Layer 3 of a small transformer language model trained on English Wikipedia (8 layers, counted from 0, width 128).
A neuron's activation on a vector x is SiLU(gate . x) times (in . x), where the dot is the dot product.

Input weights of the MLP neurons that the questions are about. A number n stands for n times 0.00059.
n1 gate: -142 72 -136 -182 218 81 95 66 -139 -103 -20 -61 -92 -48 405 -128 -336 -146 60 106 45 -137 -193 83 254 -25 114 30 20 -107 -118 64 -214 -160 90 -131 12 -259 -267 9 93 -55 164 -126 77 311 139 -12 -93 44 95 -9 -98 16 -71 -52 4 -29 382 -170 -107 148 88 105 -33 -89 -34 -60 262 -204 -70 -69 16 127 77 229 128 24 -124 92 -201 -62 227 -51 0 -164 90 113 -4 162 -277 -278 52 12 -25 12 152 207 41 -157 33 -138 -12 57 -153 0 75 43 123 9 123 -154 -119 104 -4 63 -43 -109 -324 -157 -60 -145 24 -75 145 -52 17 180
n48 gate: 273 265 29 115 -333 305 -46 -71 -247 178 -185 170 4 126 -88 76 -41 172 -66 -91 238 -177 -82 -76 89 -328 52 -48 -140 -100 116 -9 88 24 129 -60 0 -34 83 -120 159 188 106 -4 -86 137 216 -103 52 -90 -20 -70 136 -4 132 36 156 42 -38 25 17 -180 184 146 -113 -95 -69 -53 4 232 -33 -82 -191 134 107 34 -284 161 101 -49 -37 -118 -197 -60 -54 -39 -79 49 -69 -124 -64 261 217 96 -138 -33 150 -219 -70 72 95 111 -8 99 253 -64 148 193 34 -241 33 -85 -108 85 -314 17 -96 -66 -91 0 29 -134 -169 -254 -53 -367 67 -102
n63 gate: -96 57 200 29 -172 136 196 -62 111 -18 -21 0 14 57 -88 73 -18 -66 46 47 -207 -51 106 -143 -74 59 11 -90 -168 167 40 -124 -95 85 -76 37 147 181 -111 -12 108 194 -49 -93 -192 54 -181 -172 -49 -93 53 11 -201 -81 234 -355 15 161 240 15 396 -4 82 -175 -4 180 26 130 15 -202 91 -65 -113 -29 36 7 -149 4 157 -63 64 41 211 22 51 61 191 -46 138 213 -93 -171 126 -36 -204 39 91 -68 -14 -55 -18 -111 -169 101 -235 -78 -48 -8 -11 -179 18 -170 229 -159 7 160 4 -75 -72 -89 -11 53 -4 -18 -89 71 -29 -32
n99 gate: -190 129 -68 -90 13 39 -224 -29 -62 -72 -55 47 -33 -126 -17 -113 43 -10 46 -37 -78 10 40 -147 134 -128 56 256 -194 71 107 -116 -221 0 -31 -7 -7 7 43 80 -154 135 -155 -57 -95 -209 -34 83 174 43 -13 50 -121 72 -180 62 96 222 -75 55 -14 136 -143 -28 -153 148 160 160 -188 67 129 -248 155 152 -231 127 59 -3 136 -207 30 3 92 10 207 -75 178 -140 -40 52 125 73 39 98 -24 -53 -51 64 -158 -113 37 0 -114 -215 187 94 -144 117 -21 4 -17 -120 91 155 -96 -28 -81 23 -49 -216 -50 49 -127 46 -50 109 113 3
n123 gate: 19 -7 279 -223 186 54 71 -162 -118 277 161 -225 105 -94 112 11 -54 -246 -74 -92 175 236 -94 218 43 -144 11 -111 -48 -236 85 -134 -41 25 197 -34 120 87 129 -79 -46 156 80 -73 208 44 137 117 -34 -55 -61 -187 15 7 -42 -86 34 -127 234 -75 108 -103 73 -69 56 -206 65 152 130 77 -56 -117 -47 15 70 -174 -148 -43 -157 -58 0 28 -11 53 -71 -223 18 69 29 32 -8 -84 32 119 -134 -267 -71 -165 -22 19 85 38 139 4 -8 84 -15 12 168 70 -281 -143 4 -58 18 -244 116 -164 270 99 -153 -89 184 -18 -69 -51 -172 -65
n205 gate: -16 -97 147 -59 -105 240 -163 -105 -203 -146 -103 224 77 128 -8 76 158 8 220 -51 -16 -40 15 -72 104 -28 122 70 -196 37 177 -66 -56 -159 -163 -57 -172 -4 -125 -102 -245 85 224 -4 78 55 -233 -172 114 -172 -42 -62 -12 0 -110 -111 156 -28 123 -12 -16 330 78 273 132 -165 -167 100 45 67 -16 -215 -112 -8 -274 -68 -251 -241 128 69 70 202 -115 -45 131 46 149 4 -100 -175 28 269 23 59 -215 222 162 27 -12 -108 28 -138 82 -27 244 118 -128 -87 135 133 -51 -52 111 -23 -151 158 -54 132 -29 -4 97 91 232 165 -12 -31 -108 220
n217 gate: 24 85 -12 27 -101 116 32 -8 61 127 -202 -286 131 15 155 -4 69 65 99 55 20 100 -8 136 -34 -339 4 41 -55 21 -157 164 -87 -39 -16 -167 -16 242 212 165 -16 105 92 -59 102 260 55 -93 77 39 50 -116 -211 34 16 -115 -100 239 182 -132 -285 -77 77 -162 -32 -247 29 -133 -45 -153 -36 55 135 91 172 -32 -35 -15 -24 42 -12 -138 107 28 83 46 -216 -43 -154 -34 113 207 -199 -28 -238 -117 -95 -90 51 283 149 149 -301 -118 67 288 24 224 -28 -58 126 -169 55 -96 -116 0 276 39 -78 -144 -62 70 -251 -88 237 151 -8 -170
n226 gate: 111 -163 59 124 -29 201 -29 -48 -21 -296 117 -29 -98 -261 -63 106 82 36 -101 -83 -142 8 127 271 -32 -166 60 -87 157 -52 41 147 -63 147 201 -69 -8 -128 75 -54 -69 77 236 70 -48 -63 21 33 39 243 259 -132 -62 48 86 85 59 338 -29 -233 226 13 160 279 -55 4 -99 -44 39 -141 96 -8 -244 -230 -103 -17 -81 -52 84 -138 94 217 -206 -172 -59 -141 124 -74 -106 -157 86 150 44 267 -176 -49 364 66 25 80 62 137 293 -298 -316 240 17 -4 -86 158 129 161 142 -98 122 -120 -131 12 152 -37 62 -152 46 97 99 -118 -29 -78
n229 gate: 47 -86 92 34 -233 76 -153 40 -70 115 44 -197 63 246 -12 12 -104 -4 -188 140 -218 -73 -116 -147 -148 -97 185 -450 -68 92 -159 95 168 157 19 -118 177 -4 -156 106 -110 -176 -33 57 -32 145 -84 75 -169 -79 -59 -180 -189 -114 -94 -74 69 -85 -42 -235 -95 -20 71 16 192 -79 251 -8 51 121 23 38 130 31 -41 225 -149 4 -238 81 86 141 -111 -118 11 68 19 15 -7 -81 23 51 37 141 -73 19 -31 212 91 -104 -64 269 162 -23 288 43 -15 56 86 -184 -38 -46 -53 -63 268 -125 12 101 107 56 -19 262 125 -114 19 186 188 -89
n297 gate: 118 -58 -19 96 -44 23 -348 78 65 25 180 63 -69 99 -34 75 -62 -11 94 74 -228 79 230 83 36 -65 27 -132 -66 62 -44 151 8 88 153 -119 -200 -221 251 28 -112 -84 -25 -26 77 -123 67 -250 -166 96 51 55 70 -90 31 94 -113 23 -75 117 -250 81 -73 -77 26 281 -12 134 -123 -126 -123 -52 298 157 30 -141 -73 -18 -87 65 -124 131 75 -154 -269 -12 -137 -242 197 -4 234 104 -166 138 -158 -44 79 93 -30 170 78 -31 -155 -237 48 80 -170 -220 -115 -137 63 -46 176 -164 -66 111 -4 26 -54 -48 -15 70 37 14 -177 58 -109 120
n305 gate: 88 57 341 -151 -62 176 -94 -82 -28 68 34 31 -72 -8 -130 83 286 -53 74 -55 -82 -83 -8 48 193 124 28 199 -166 -135 47 45 -165 92 -20 8 51 -159 -45 -8 -97 72 23 -159 93 -20 121 -35 40 81 72 45 182 234 192 -163 20 40 67 4 20 141 119 -209 154 -97 73 -53 190 -43 74 -193 -190 141 228 -338 -19 -208 -335 -30 -65 -74 169 -185 -35 95 -144 46 214 83 -112 -213 136 227 16 -42 -114 225 -58 59 -12 -120 58 -66 -79 -16 -67 -99 8 243 -23 -243 298 -194 11 -161 -77 -42 -187 42 27 -33 -237 87 35 -34 -181 65
n311 gate: -25 -20 -210 -104 123 110 -178 -119 -140 188 86 -84 -196 170 -90 73 189 -117 -25 145 -32 8 -115 -82 0 285 -250 276 4 17 148 25 -239 8 8 154 118 -16 -144 -9 -62 -12 -216 56 8 -343 205 -135 4 155 223 -72 48 -66 132 -31 61 118 -93 -258 125 42 -75 290 12 -164 179 -51 0 -124 73 8 -39 53 -112 119 -102 12 -41 -302 63 264 -32 224 -69 -174 168 28 28 -16 219 50 -269 0 77 -167 85 108 -28 -192 -160 -120 -104 168 73 70 57 216 -75 -157 -157 283 -170 -4 -71 -112 -177 -40 -101 83 147 88 -12 -23 80 8 126 -126
n1 in: -76 150 -102 109 -23 33 -114 -86 261 118 125 164 -149 -84 -123 214 69 166 29 -47 -122 91 42 -227 -38 -152 -24 114 58 209 125 89 79 108 154 174 -12 328 33 139 150 137 -42 163 53 -172 -23 -50 -243 46 -95 -99 -93 34 193 53 -48 -75 -122 -40 0 4 131 190 -44 -54 45 161 -178 172 -189 89 -149 -208 58 100 -42 0 -48 -53 -69 30 -79 -28 -173 -45 58 -100 -88 -87 -40 210 38 -24 209 -143 248 -62 -320 151 121 -132 19 -168 42 -52 20 256 24 149 31 -116 193 -172 -27 -101 4 -143 -180 35 -120 114 191 -194 -325 -12 -95 -280
n48 in: 30 -47 -162 25 -119 -115 -70 -42 -49 135 -14 -4 -54 -57 -122 119 50 35 -54 26 206 141 50 108 11 -41 102 46 -156 50 87 160 -59 -83 4 -8 201 -123 -42 59 -68 60 132 -44 106 -66 -296 94 -167 -87 -174 193 -113 -198 135 -231 126 -167 -99 97 77 0 47 -174 -211 22 23 -54 -11 -80 -29 160 -11 107 -4 -26 21 -32 -81 -86 -83 101 -29 -11 99 286 -146 -29 122 -215 -226 113 -71 -151 -151 249 -55 91 -4 -159 -26 -37 25 -66 168 222 342 297 -106 15 132 -123 173 -197 -229 166 -92 29 -84 -83 4 11 73 -7 152 169 122 -158
n63 in: -198 -37 110 199 0 -40 -84 -206 -19 41 59 -102 236 -67 46 119 63 66 -4 140 42 38 152 -23 -4 -27 12 303 60 -36 23 -47 -221 -67 129 -149 73 0 4 24 -78 94 -104 -23 -98 311 -8 292 -223 -4 37 -112 49 48 -74 -15 -31 104 133 188 91 -98 19 -113 -149 60 -43 -212 -78 8 144 169 81 -46 128 8 -226 44 57 103 -45 79 92 137 -137 204 -49 4 111 102 -195 31 -238 194 -187 -30 99 38 87 123 -19 -19 71 -170 -20 -210 108 -20 -63 -32 136 151 30 89 -237 382 -348 -205 -190 30 -4 -36 41 84 161 -197 -165 -26
n99 in: 42 -71 -171 -290 16 162 -13 -9 29 9 58 329 110 -86 -3 83 -74 -85 -50 -101 63 -64 19 -138 -119 -126 -49 -108 -81 -10 -50 -29 48 -93 -190 59 -38 16 36 132 29 -26 -77 -275 -3 41 -60 93 68 -308 -141 -70 53 -104 -45 -18 -3 -16 35 -10 -158 42 71 -133 -76 -6 88 70 68 -119 19 -116 -25 92 34 45 86 52 -191 83 130 -51 -60 104 -95 20 25 15 111 67 259 0 -30 129 146 -168 -32 59 -122 6 -63 -23 -125 72 87 -184 -211 86 42 259 119 -51 22 -144 -25 13 145 -96 33 37 -19 -69 -116 128 12 99 -169 -80
n123 in: -57 -44 -125 41 -27 25 59 -56 -185 -30 134 -141 95 119 -52 -344 -27 33 0 31 -132 102 48 -88 24 71 100 -191 178 -40 -79 -54 59 -68 -136 29 81 42 248 37 -68 178 -20 199 -11 100 -31 113 104 178 -54 153 -169 44 -231 -30 0 -140 -153 -14 42 -43 -48 14 -213 -17 86 -139 14 86 3 220 44 -205 127 141 -81 -60 234 88 68 43 42 -21 -52 -4 -79 58 -61 37 68 -29 -54 101 -3 -106 17 -114 3 -123 114 -46 -227 -100 377 50 4 106 -11 95 -131 109 -76 -54 139 36 -87 150 -72 -164 -34 422 89 -74 -68 -14 168 125
n205 in: 4 -101 -16 -47 -82 150 -56 -158 134 -62 -192 -59 42 43 56 -128 74 38 -283 83 0 -124 -420 16 4 174 78 -8 12 -58 0 -49 267 105 68 25 -52 73 4 -123 -164 -237 232 24 -91 -4 123 -35 -180 -94 -19 84 142 61 -85 12 68 297 48 -36 87 -200 101 49 252 -83 -41 42 -90 -43 68 -86 77 -155 -228 154 -101 184 -72 27 -97 23 48 192 28 -188 -110 12 -74 237 -98 -143 8 -171 164 -74 -119 43 142 16 -47 77 -94 154 -13 118 -310 -17 -164 -79 -142 -279 -243 66 -210 -33 66 51 29 -47 312 87 -284 -35 184 -101 156 252
n217 in: -223 18 40 187 -161 -160 -80 -263 -71 -71 197 152 78 -53 -92 243 160 126 76 134 211 -92 171 177 74 11 -101 -60 -86 -80 -184 79 40 -85 -58 -247 -11 85 -161 -54 -8 -116 -202 -155 -79 15 -91 79 49 -50 254 -115 101 -56 -78 71 33 -92 -36 -11 69 198 225 -116 -33 87 -214 34 15 -29 7 130 202 -77 43 30 -39 28 -77 -53 -111 -103 -48 -135 47 -172 -36 -21 -110 -88 -187 -71 -91 91 -22 4 25 119 0 132 18 -48 176 101 170 142 -29 -92 -161 80 -14 174 76 -4 171 258 -182 122 -61 7 -157 102 -65 -331 -79 -146 103 -18
n226 in: 97 -63 -57 139 -34 -44 -130 -14 -136 -144 66 -204 319 179 230 62 -71 -73 -160 -42 -225 92 123 -297 -133 276 -20 221 388 36 11 24 -42 216 195 -173 -46 74 -16 -151 31 51 -52 124 -51 -289 34 -56 12 173 41 156 42 40 20 -107 -181 96 -4 -212 -126 294 22 149 -142 -106 255 -152 -157 -15 130 -132 107 -103 79 128 -119 74 0 -104 108 11 -111 -216 -202 -36 45 45 -201 -44 -74 47 -40 8 -42 -79 118 -53 -246 96 45 -70 0 -147 105 12 -139 128 31 44 -133 62 11 15 78 31 115 94 123 -67 19 -170 -72 -15 75 -37 -15 86
n229 in: 19 -96 -68 171 -475 -59 -38 25 -120 51 -65 -232 282 -4 -140 34 -198 102 43 86 -11 -152 4 73 11 146 39 191 82 -83 -52 -70 -280 -52 -113 101 4 -100 67 97 58 -201 228 93 -27 -8 4 85 8 -126 -117 107 -82 47 0 -292 110 -88 -42 -53 173 -19 174 279 -72 138 229 246 -109 -34 -128 -86 -139 87 56 195 -37 233 -38 -238 -133 -86 -64 -35 15 -36 45 -26 62 -138 -54 85 -255 -49 23 -78 30 97 172 152 45 35 60 120 -84 -174 -80 257 -210 -16 -143 -38 -38 161 228 -27 63 41 55 -26 -22 12 19 0 -22 -11 27 -22
n297 in: -18 191 27 -146 193 154 165 -94 -74 110 30 -41 157 -107 -124 -17 -100 -36 162 -120 -151 149 -121 115 -83 -49 -21 242 -51 -168 129 124 17 -44 17 4 42 -280 36 -121 110 7 -83 -108 60 -106 -27 -7 -25 105 -103 -47 -136 -89 -81 -150 76 170 -110 142 -41 -152 -215 -250 -35 200 145 97 -4 20 -178 7 -127 -196 68 49 47 -225 55 -20 13 139 -86 -173 65 -152 -61 -64 -27 175 -63 -183 -162 -202 -83 44 -106 -61 -34 -107 20 35 -34 88 -29 18 90 94 102 97 41 132 206 30 57 -193 229 61 -39 17 87 -68 112 86 -74 47 -204 50
n305 in: -69 -132 -67 192 0 -39 -116 -227 -84 254 198 145 -120 -29 -23 60 18 -104 63 -41 -26 -94 -135 -42 -119 11 -119 -159 -118 -94 185 97 53 260 -127 -27 -8 -156 43 -72 127 -69 76 103 221 -127 -60 -63 -135 -15 130 -220 59 -130 -84 62 -68 -57 34 182 -146 104 -15 -8 136 -107 -23 -28 -100 134 -101 200 29 -198 -177 68 26 134 339 4 -125 -81 206 227 142 90 -111 44 -29 126 38 100 227 -37 -128 74 -56 -56 70 313 -122 73 115 37 -60 -57 -144 59 100 -90 -78 160 67 160 80 -238 12 -264 -8 63 -7 -237 122 -65 -158 194 4 -58
n311 in: -180 -138 -20 27 -143 107 63 -119 -80 -312 0 27 -122 38 -142 28 0 124 259 -121 -35 20 134 -91 148 236 -32 106 93 111 113 0 98 -100 12 0 -115 -328 173 -151 77 84 65 23 16 262 51 -46 -174 66 -326 103 16 231 221 205 119 -190 -12 -24 -86 -8 -58 4 150 43 206 45 49 -113 -16 -326 -46 -212 186 -8 -8 -265 -142 91 127 -22 -248 -133 -75 -91 -16 -166 119 -102 -249 -125 121 78 -43 69 -12 43 167 -32 101 -132 -19 109 -113 88 -52 74 -73 -54 137 199 -71 57 11 -92 69 254 314 -35 169 65 136 76 -50 11 -51 -69

Each question shows a token from some text and the vector x that enters the MLP there. A number n stands for n times 0.0075.

"4": 19 -4 228 68 -5 -68 -170 14 -152 -26 -115 -136 24 -1 86 101 -79 -183 -185 21 233 44 68 -157 -133 10 202 13 181 -135 -74 123 80 -25 -65 91 21 -75 -101 41 -17 135 -174 60 173 -94 63 86 -154 35 159 95 117 34 300 -122 -13 -222 -37 158 -26 32 195 -89 -42 104 -60 -23 220 160 165 108 189 -135 -119 10 -63 5 144 13 -44 1 65 -88 153 -122 -113 -65 47 -32 32 -53 -73 41 -8 -98 29 -143 3 -53 -125 -93 -32 12 -133 -71 -74 64 14 -9 -111 -103 -35 -60 -5 -130 -172 89 230 -95 17 113 44 -106 210 -20 59 -69
Which of these neurons fires most? n123

"ab": 58 70 45 -140 -76 55 -2 55 -104 13 -92 -5 -98 -169 101 32 19 -171 -21 -286 -86 7 143 45 -5 94 162 122 124 -10 85 14 25 76 -60 -151 -183 -292 -196 67 159 -65 -265 -79 -108 151 -70 -101 -156 23 -57 229 54 6 -131 35 40 94 154 74 -193 -107 -52 -69 37 120 46 -1 -162 -103 -81 -55 -2 126 20 -69 96 93 -32 87 167 229 -1 161 -30 101 -57 125 -166 94 82 74 76 327 -196 -4 76 -65 102 -39 162 -23 -86 62 -145 -137 116 164 60 -76 -6 -192 -146 28 74 4 -17 -129 207 -16 162 -59 97 -4 32 63 -115 12
The most active neuron and its activation: n297, at about 0.32

" Angeles": -153 -236 49 40 -45 -89 -31 -94 -11 -11 -136 -143 -39 51 -104 100 -94 -119 -5 -53 150 -38 178 62 -294 -75 -25 4 57 -63 -104 64 148 -44 -75 69 -19 98 -146 170 148 -4 -53 103 21 91 -86 85 -177 -111 189 94 22 219 108 -109 -35 -148 66 19 -37 -44 -94 -191 149 -85 -153 61 92 114 67 92 186 -102 -70 29 -146 69 115 -95 -15 -86 -72 -129 73 -65 13 84 121 145 268 108 102 -62 -98 -86 -33 -266 32 99 103 -145 179 235 0 -6 -156 19 -4 103 -59 -62 -104 7 145 38 54 102 106 -162 9 41 -241 15 17 16 17 28
Which two neurons fire most, strongest first? n217, n297

" both": -28 48 1 107 35 -74 -106 19 -160 170 100 18 -122 176 -156 51 -38 -56 -33 -35 156 -104 191 -181 -50 68 -72 -114 198 -66 -78 202 102 131 -19 -43 -89 4 -78 87 109 -28 -246 115 -75 208 -146 -50 -7 -57 -56 77 49 -68 4 -125 11 -47 -189 56 19 -262 56 -86 36 95 -172 -1 -47 127 9 176 107 -70 -109 129 0 83 122 43 118 85 -303 -6 0 -43 55 97 -31 129 307 138 33 27 -82 10 -40 -136 73 -39 14 -262 -6 -46 -180 31 46 230 56 -92 -51 -86 -105 86 135 -60 -125 -34 174 45 14 69 36 -13 15 -259 -6 21
Which two neurons fire most, strongest first? n205, n99

" the": -277 -8 35 79 -72 53 15 48 -193 81 -109 -46 31 102 -57 36 149 97 -76 -43 -2 55 -19 -73 -123 -72 65 60 151 -72 39 243 22 179 -21 56 100 -37 -2 175 -9 -74 -53 133 -19 -65 -96 42 -3 -35 -88 77 39 -70 -12 -38 8 -70 119 -11 201 -204 35 -129 74 81 -163 28 22 99 91 97 71 10 -157 -23 171 -21 79 -34 -47 20 -237 -35 96 -52 -67 122 22 92 178 172 -77 -56 -25 -63 12 3 26 14 77 -179 123 98 -129 -93 -152 -103 -16 -45 -34 -129 -120 -54 18 34 -270 -150 63 75 76 77 -36 -15 117 -18 27 2
The most active neuron and its activation: n229, at about 0.12

".": -35 43 63 1 83 2 58 -28 -241 -77 80 -72 -2 39 0 116 -84 -8 -122 -150 94 239 20 -127 -226 11 81 206 2 56 -130 137 121 32 -10 -188 104 -168 -120 214 -185 141 -18 54 -163 53 -53 61 113 -111 -124 144 2 66 -89 109 -109 -104 -83 -93 -118 -176 -17 33 187 60 30 149 258 95 47 -106 33 -77 -154 37 76 135 59 113 -33 23 -146 -1 37 36 153 -5 28 101 12 57 34 -102 60 -146 83 46 110 59 -36 -131 -75 160 -243 8 -68 8 22 -3 28 -125 7 -92 152 74 -138 82 162 90 -76 71 -198 -162 -62 -32 -31 -14
The three highest activations, in order: n305, n48, n229

"iss": -32 146 -15 -50 95 51 -58 48 -155 -184 -113 -28 -67 -201 20 58 52 -26 -129 -78 9 66 -156 -51 -68 -76 114 146 -24 -30 202 48 16 160 96 201 -170 -65 -145 124 162 146 187 -116 82 -137 -28 -25 -29 67 -10 56 -35 -241 162 -185 -149 60 -78 -164 -251 -322 102 -86 -15 119 -71 255 -115 40 -9 17 -69 -111 153 -251 -97 -75 245 -47 66 1 104 -153 96 46 -87 52 2 -2 68 82 -45 272 54 34 52 23 167 -22 -25 -205 -31 -15 -22 15 73 83 -154 6 141 3 -74 167 65 -40 32 -82 46 40 -127 -16 -3 194 40 114 180 -30
Which of these neurons fires most? n48

" miss": -164 -212 26 -39 -157 -60 -103 121 -201 -66 -35 52 -125 -153 -85 181 41 16 54 -67 66 -37 -185 55 -88 -39 150 161 -80 -196 45 48 37 31 -98 86 -65 8 -88 232 151 31 -171 6 7 -68 57 -90 -63 147 -146 73 -7 224 -30 -121 22 -15 -106 -12 -26 -46 -79 0 54 195 -214 170 -276 34 131 17 153 14 -35 -262 108 -77 173 53 83 63 -193 99 148 -106 77 4 -179 -33 179 223 -1 -29 -79 -71 -32 35 -43 1 25 -56 -60 220 -146 -66 -28 156 -131 35 159 47 -54 208 38 108 103 55 90 32 -6 -137 -44 23 66 53 -27 -63
Which two neurons fire most, strongest first? n123, n99

" C": -77 41 27 -13 -91 -166 -132 97 68 96 -101 -105 141 212 -94 -25 -12 4 -13 -258 119 44 140 158 -149 10 -4 67 8 -123 -65 63 202 20 122 -127 -176 -100 -172 278 27 -35 -242 -36 149 -131 -35 -26 -73 188 36 140 -129 -89 57 44 -12 -140 -57 112 32 24 100 -48 -91 -8 -160 223 -63 87 -2 0 49 -20 135 89 -119 7 53 4 -80 16 -40 -56 124 -35 -17 -56 24 100 186 135 -35 -98 11 -74 -65 -15 26 65 6 -92 6 63 -79 -171 -23 22 29 -198 134 -39 -111 -4 -60 129 -54 -77 25 17 298 68 120 -20 123 -93 -42 -56
Which of these neurons fires most? n297

" on": -80 2 60 24 -86 -75 -95 92 -8 15 58 29 124 168 80 81 46 100 -119 -119 87 -120 -197 -116 -224 -124 134 74 -1 -86 137 146 44 102 17 -71 -143 -70 -208 108 11 105 -196 -130 117 -27 -82 6 -143 141 -42 171 214 -26 55 -57 -13 -138 -56 -88 -33 -49 -35 -54 38 -56 -91 132 139 53 131 -157 -82 68 -25 -40 51 34 99 73 82 244 -15 13 62 -27 290 227 -58 76 65 -16 -180 165 -199 31 -158 21 50 -27 142 -264 37 190 -191 47 -114 289 -30 30 50 82 113 -16 -144 1 -106 72 38 -268 -37 -11 -48 -77 65 20 -67 11
The most active neuron and its activation: n311, at about 0.17

" 1975": 1 -164 48 -23 141 -77 -114 34 -164 -130 -105 -101 -68 -116 -61 63 -75 -31 -146 -90 165 17 83 -245 -85 -35 36 27 165 -33 -136 203 62 -8 -86 -49 -57 -27 -135 127 172 4 -191 65 4 172 -31 84 -59 -10 356 29 45 33 88 -171 48 -148 -84 42 -112 -108 110 -79 -86 82 -83 -149 185 247 189 -23 139 2 -78 -63 -209 226 199 9 -33 88 -65 -54 164 -25 136 -89 19 111 141 84 -15 -43 -35 8 72 -195 74 4 -47 -201 40 226 -77 -36 12 122 65 -26 2 -274 37 151 77 -42 -66 28 11 -86 125 38 -114 12 23 -49 38 15
Which two neurons fire most, strongest first? n297, n63

"ove": -68 -8 173 -145 -76 -147 -69 -18 -91 20 -72 -5 47 -12 102 -140 -50 -24 -185 -153 45 -91 -94 -34 -225 -65 132 -47 165 -103 -43 73 78 25 11 -26 -26 1 -158 70 9 112 30 218 8 79 50 13 -6 19 82 124 136 208 177 -14 -72 -277 79 56 -41 -152 120 -161 -53 44 53 166 -50 40 248 -30 86 -116 -93 -8 102 -33 209 -209 103 80 -80 -40 83 -207 -33 35 -80 140 105 88 110 2 -75 6 -3 -1 -87 164 196 -240 -49 -15 -169 -67 80 183 -212 73 52 -35 -25 246 30 58 -96 52 40 14 -80 -13 121 35 -127 124 13 -113
Which of these neurons fires most? n123

" 1978": -1 -147 62 -47 179 -24 -192 19 -92 -101 -96 -114 22 -131 -41 26 -139 -103 -124 -124 225 -24 65 -264 -115 -122 17 152 157 -11 -158 249 66 -26 -23 -54 -9 -28 -162 40 136 34 -168 10 19 164 68 -14 15 -108 284 24 -96 -17 91 -131 55 -131 6 69 -50 -125 141 -141 -14 54 -127 -82 267 211 184 -16 74 -131 -198 -87 -167 80 133 116 27 191 -164 30 142 4 115 -49 -47 73 102 111 -72 -14 37 -19 42 -179 67 -2 -14 -210 116 199 -53 -5 20 76 26 -74 41 -125 -13 136 138 36 -20 3 40 -100 104 14 -46 -66 40 19 144 20
Which of these neurons fires most? n297

" (": -176 -49 -46 -89 97 -184 -13 -129 -81 49 -58 68 7 8 -92 -34 -29 -157 -213 116 84 112 -10 -35 -283 -100 126 53 -16 -94 80 145 72 -77 -52 -70 24 -118 -85 233 119 83 -96 114 70 8 -83 -31 -62 -97 -158 153 93 -21 -18 15 34 -75 -91 117 6 -87 -12 -67 179 16 9 -29 100 19 217 88 15 -39 13 54 -57 64 -94 -7 -192 109 -30 75 79 40 50 85 -52 93 248 188 -67 48 -61 -124 14 -45 20 110 202 -106 25 175 -106 1 61 95 109 -69 106 -259 -1 -26 43 -36 -160 102 -1 -54 -27 206 -203 21 28 -105 -50 -59
The most active neuron and its activation: n226, at about 0.23

" age": -240 -53 138 -12 -111 -126 47 25 -77 1 11 43 -97 -39 -102 140 -5 -12 -161 -220 128 -137 -173 3 8 5 84 62 102 21 -253 82 15 55 -24 -75 -89 12 -16 92 122 14 -166 106 217 114 23 -4 -240 156 22 40 -34 111 6 -112 -7 -48 33 135 4 -79 -1 -129 28 193 -177 167 134 112 177 -93 141 0 -112 -351 113 -69 81 299 101 -185 -41 -156 40 0 135 12 -160 34 144 268 -50 -5 -60 153 -37 87 90 -5 -29 -90 23 16 34 -49 -174 -3 44 -94 153 -99 -23 71 59 30 -44 119 285 -266 -21 -42 -90 -22 70 -76 17 20
Which two neurons fire most, strongest first? n1, n123

" l": -60 64 -25 -99 -43 -198 27 102 -46 -181 64 -12 112 -46 -38 18 86 -68 15 -64 122 -104 -194 56 -61 21 -69 174 -18 -142 206 113 18 71 -46 -1 -85 -115 34 231 249 194 -204 30 196 -107 -55 21 -122 28 2 79 -29 -156 -100 61 69 -163 -110 11 -26 -166 -122 20 -44 -29 -145 300 63 99 139 -48 75 -67 28 145 -97 -34 47 170 26 -46 -12 69 86 91 -97 -89 16 109 127 87 -76 61 -16 -113 -56 -195 -54 -222 102 -59 124 84 -170 -110 -69 244 -110 -187 20 -357 152 111 2 148 43 -27 105 -118 -41 -46 27 220 -46 101 67 -67
Which of these neurons fires most? n99

" 1934": 19 -140 12 -61 64 -75 -183 84 -185 -150 -149 -128 -30 -97 -39 137 -197 -50 -114 -33 317 93 39 -322 -123 84 78 127 164 -116 -2 155 64 88 -55 -12 -150 17 -157 71 13 158 -185 80 29 94 8 74 -7 22 195 43 -58 54 142 -48 -123 -281 -42 18 -207 -35 195 -154 90 87 -83 -87 174 147 126 -79 78 44 -3 -67 -130 97 142 138 58 -50 -40 -212 152 -78 -1 -65 121 25 83 14 -93 -77 63 35 94 -92 58 -17 -69 -101 25 173 -95 17 2 95 141 -7 -95 -12 -86 232 123 -3 -41 85 87 -138 186 38 -221 -82 -16 -18 13 -18
Which of these neurons fires most? n297

" s": -148 42 -169 28 8 -176 31 146 -122 -61 100 0 120 -143 180 104 84 -90 47 -102 148 4 121 21 -103 -23 -48 185 -68 -227 59 68 45 -143 -4 -39 -71 -118 -142 229 85 115 -234 166 269 -46 67 95 -103 177 -78 -11 226 -133 40 -59 -13 -114 -29 27 -29 -38 -205 -56 -115 80 -83 223 82 4 -6 108 39 -46 218 -44 -14 23 181 -19 277 7 3 58 134 -50 -104 -108 7 161 103 128 60 204 33 -96 57 -193 -108 7 -87 -85 27 -21 -105 -185 -28 10 -75 -149 136 -161 -114 85 -65 33 -105 76 116 7 -40 31 -59 29 60 -12 -128 -69
Which of these neurons fires most? n205

" a": -314 -153 93 -88 -63 5 -1 143 -103 -22 34 -106 8 -25 -223 149 54 -70 -161 -30 -11 -142 18 -43 -43 -37 -101 190 -32 -52 23 152 112 204 67 -147 158 -78 -52 79 -84 95 29 157 183 4 22 149 -2 9 165 125 82 -108 -79 -52 -150 14 97 117 122 -10 110 -3 55 -19 -218 54 85 -55 52 -99 -168 19 38 7 108 155 37 -65 64 112 -40 7 20 141 -313 22 -71 223 42 192 -82 -243 -89 37 -26 9 1 -133 -21 -154 29 178 -102 -118 -135 -126 -15 91 58 -134 -18 -22 160 -14 -89 -277 15 57 -114 81 -71 119 77 127 23 55
Which two neurons fire most, strongest first? n305, n63

"j": -46 44 0 55 -37 -50 76 -62 -77 6 -66 -121 47 -106 33 235 -32 191 -147 40 62 -23 -33 139 -86 -44 61 61 2 -31 41 42 16 84 57 107 37 13 -148 85 42 39 13 171 222 -219 53 44 -76 78 74 77 74 -82 33 5 104 -87 185 -30 -71 -112 155 -176 87 -87 -205 134 -170 -3 -237 179 24 -176 -57 -29 -140 55 71 0 237 0 16 -4 52 89 -174 26 -119 -25 251 114 64 -92 -46 -61 35 -154 20 -280 250 8 19 -63 27 -146 -123 -274 -354 -183 -33 -269 -24 -75 72 -112 102 91 179 -23 173 -25 37 -39 -20 -42 128 168
Which of these neurons fires most? n99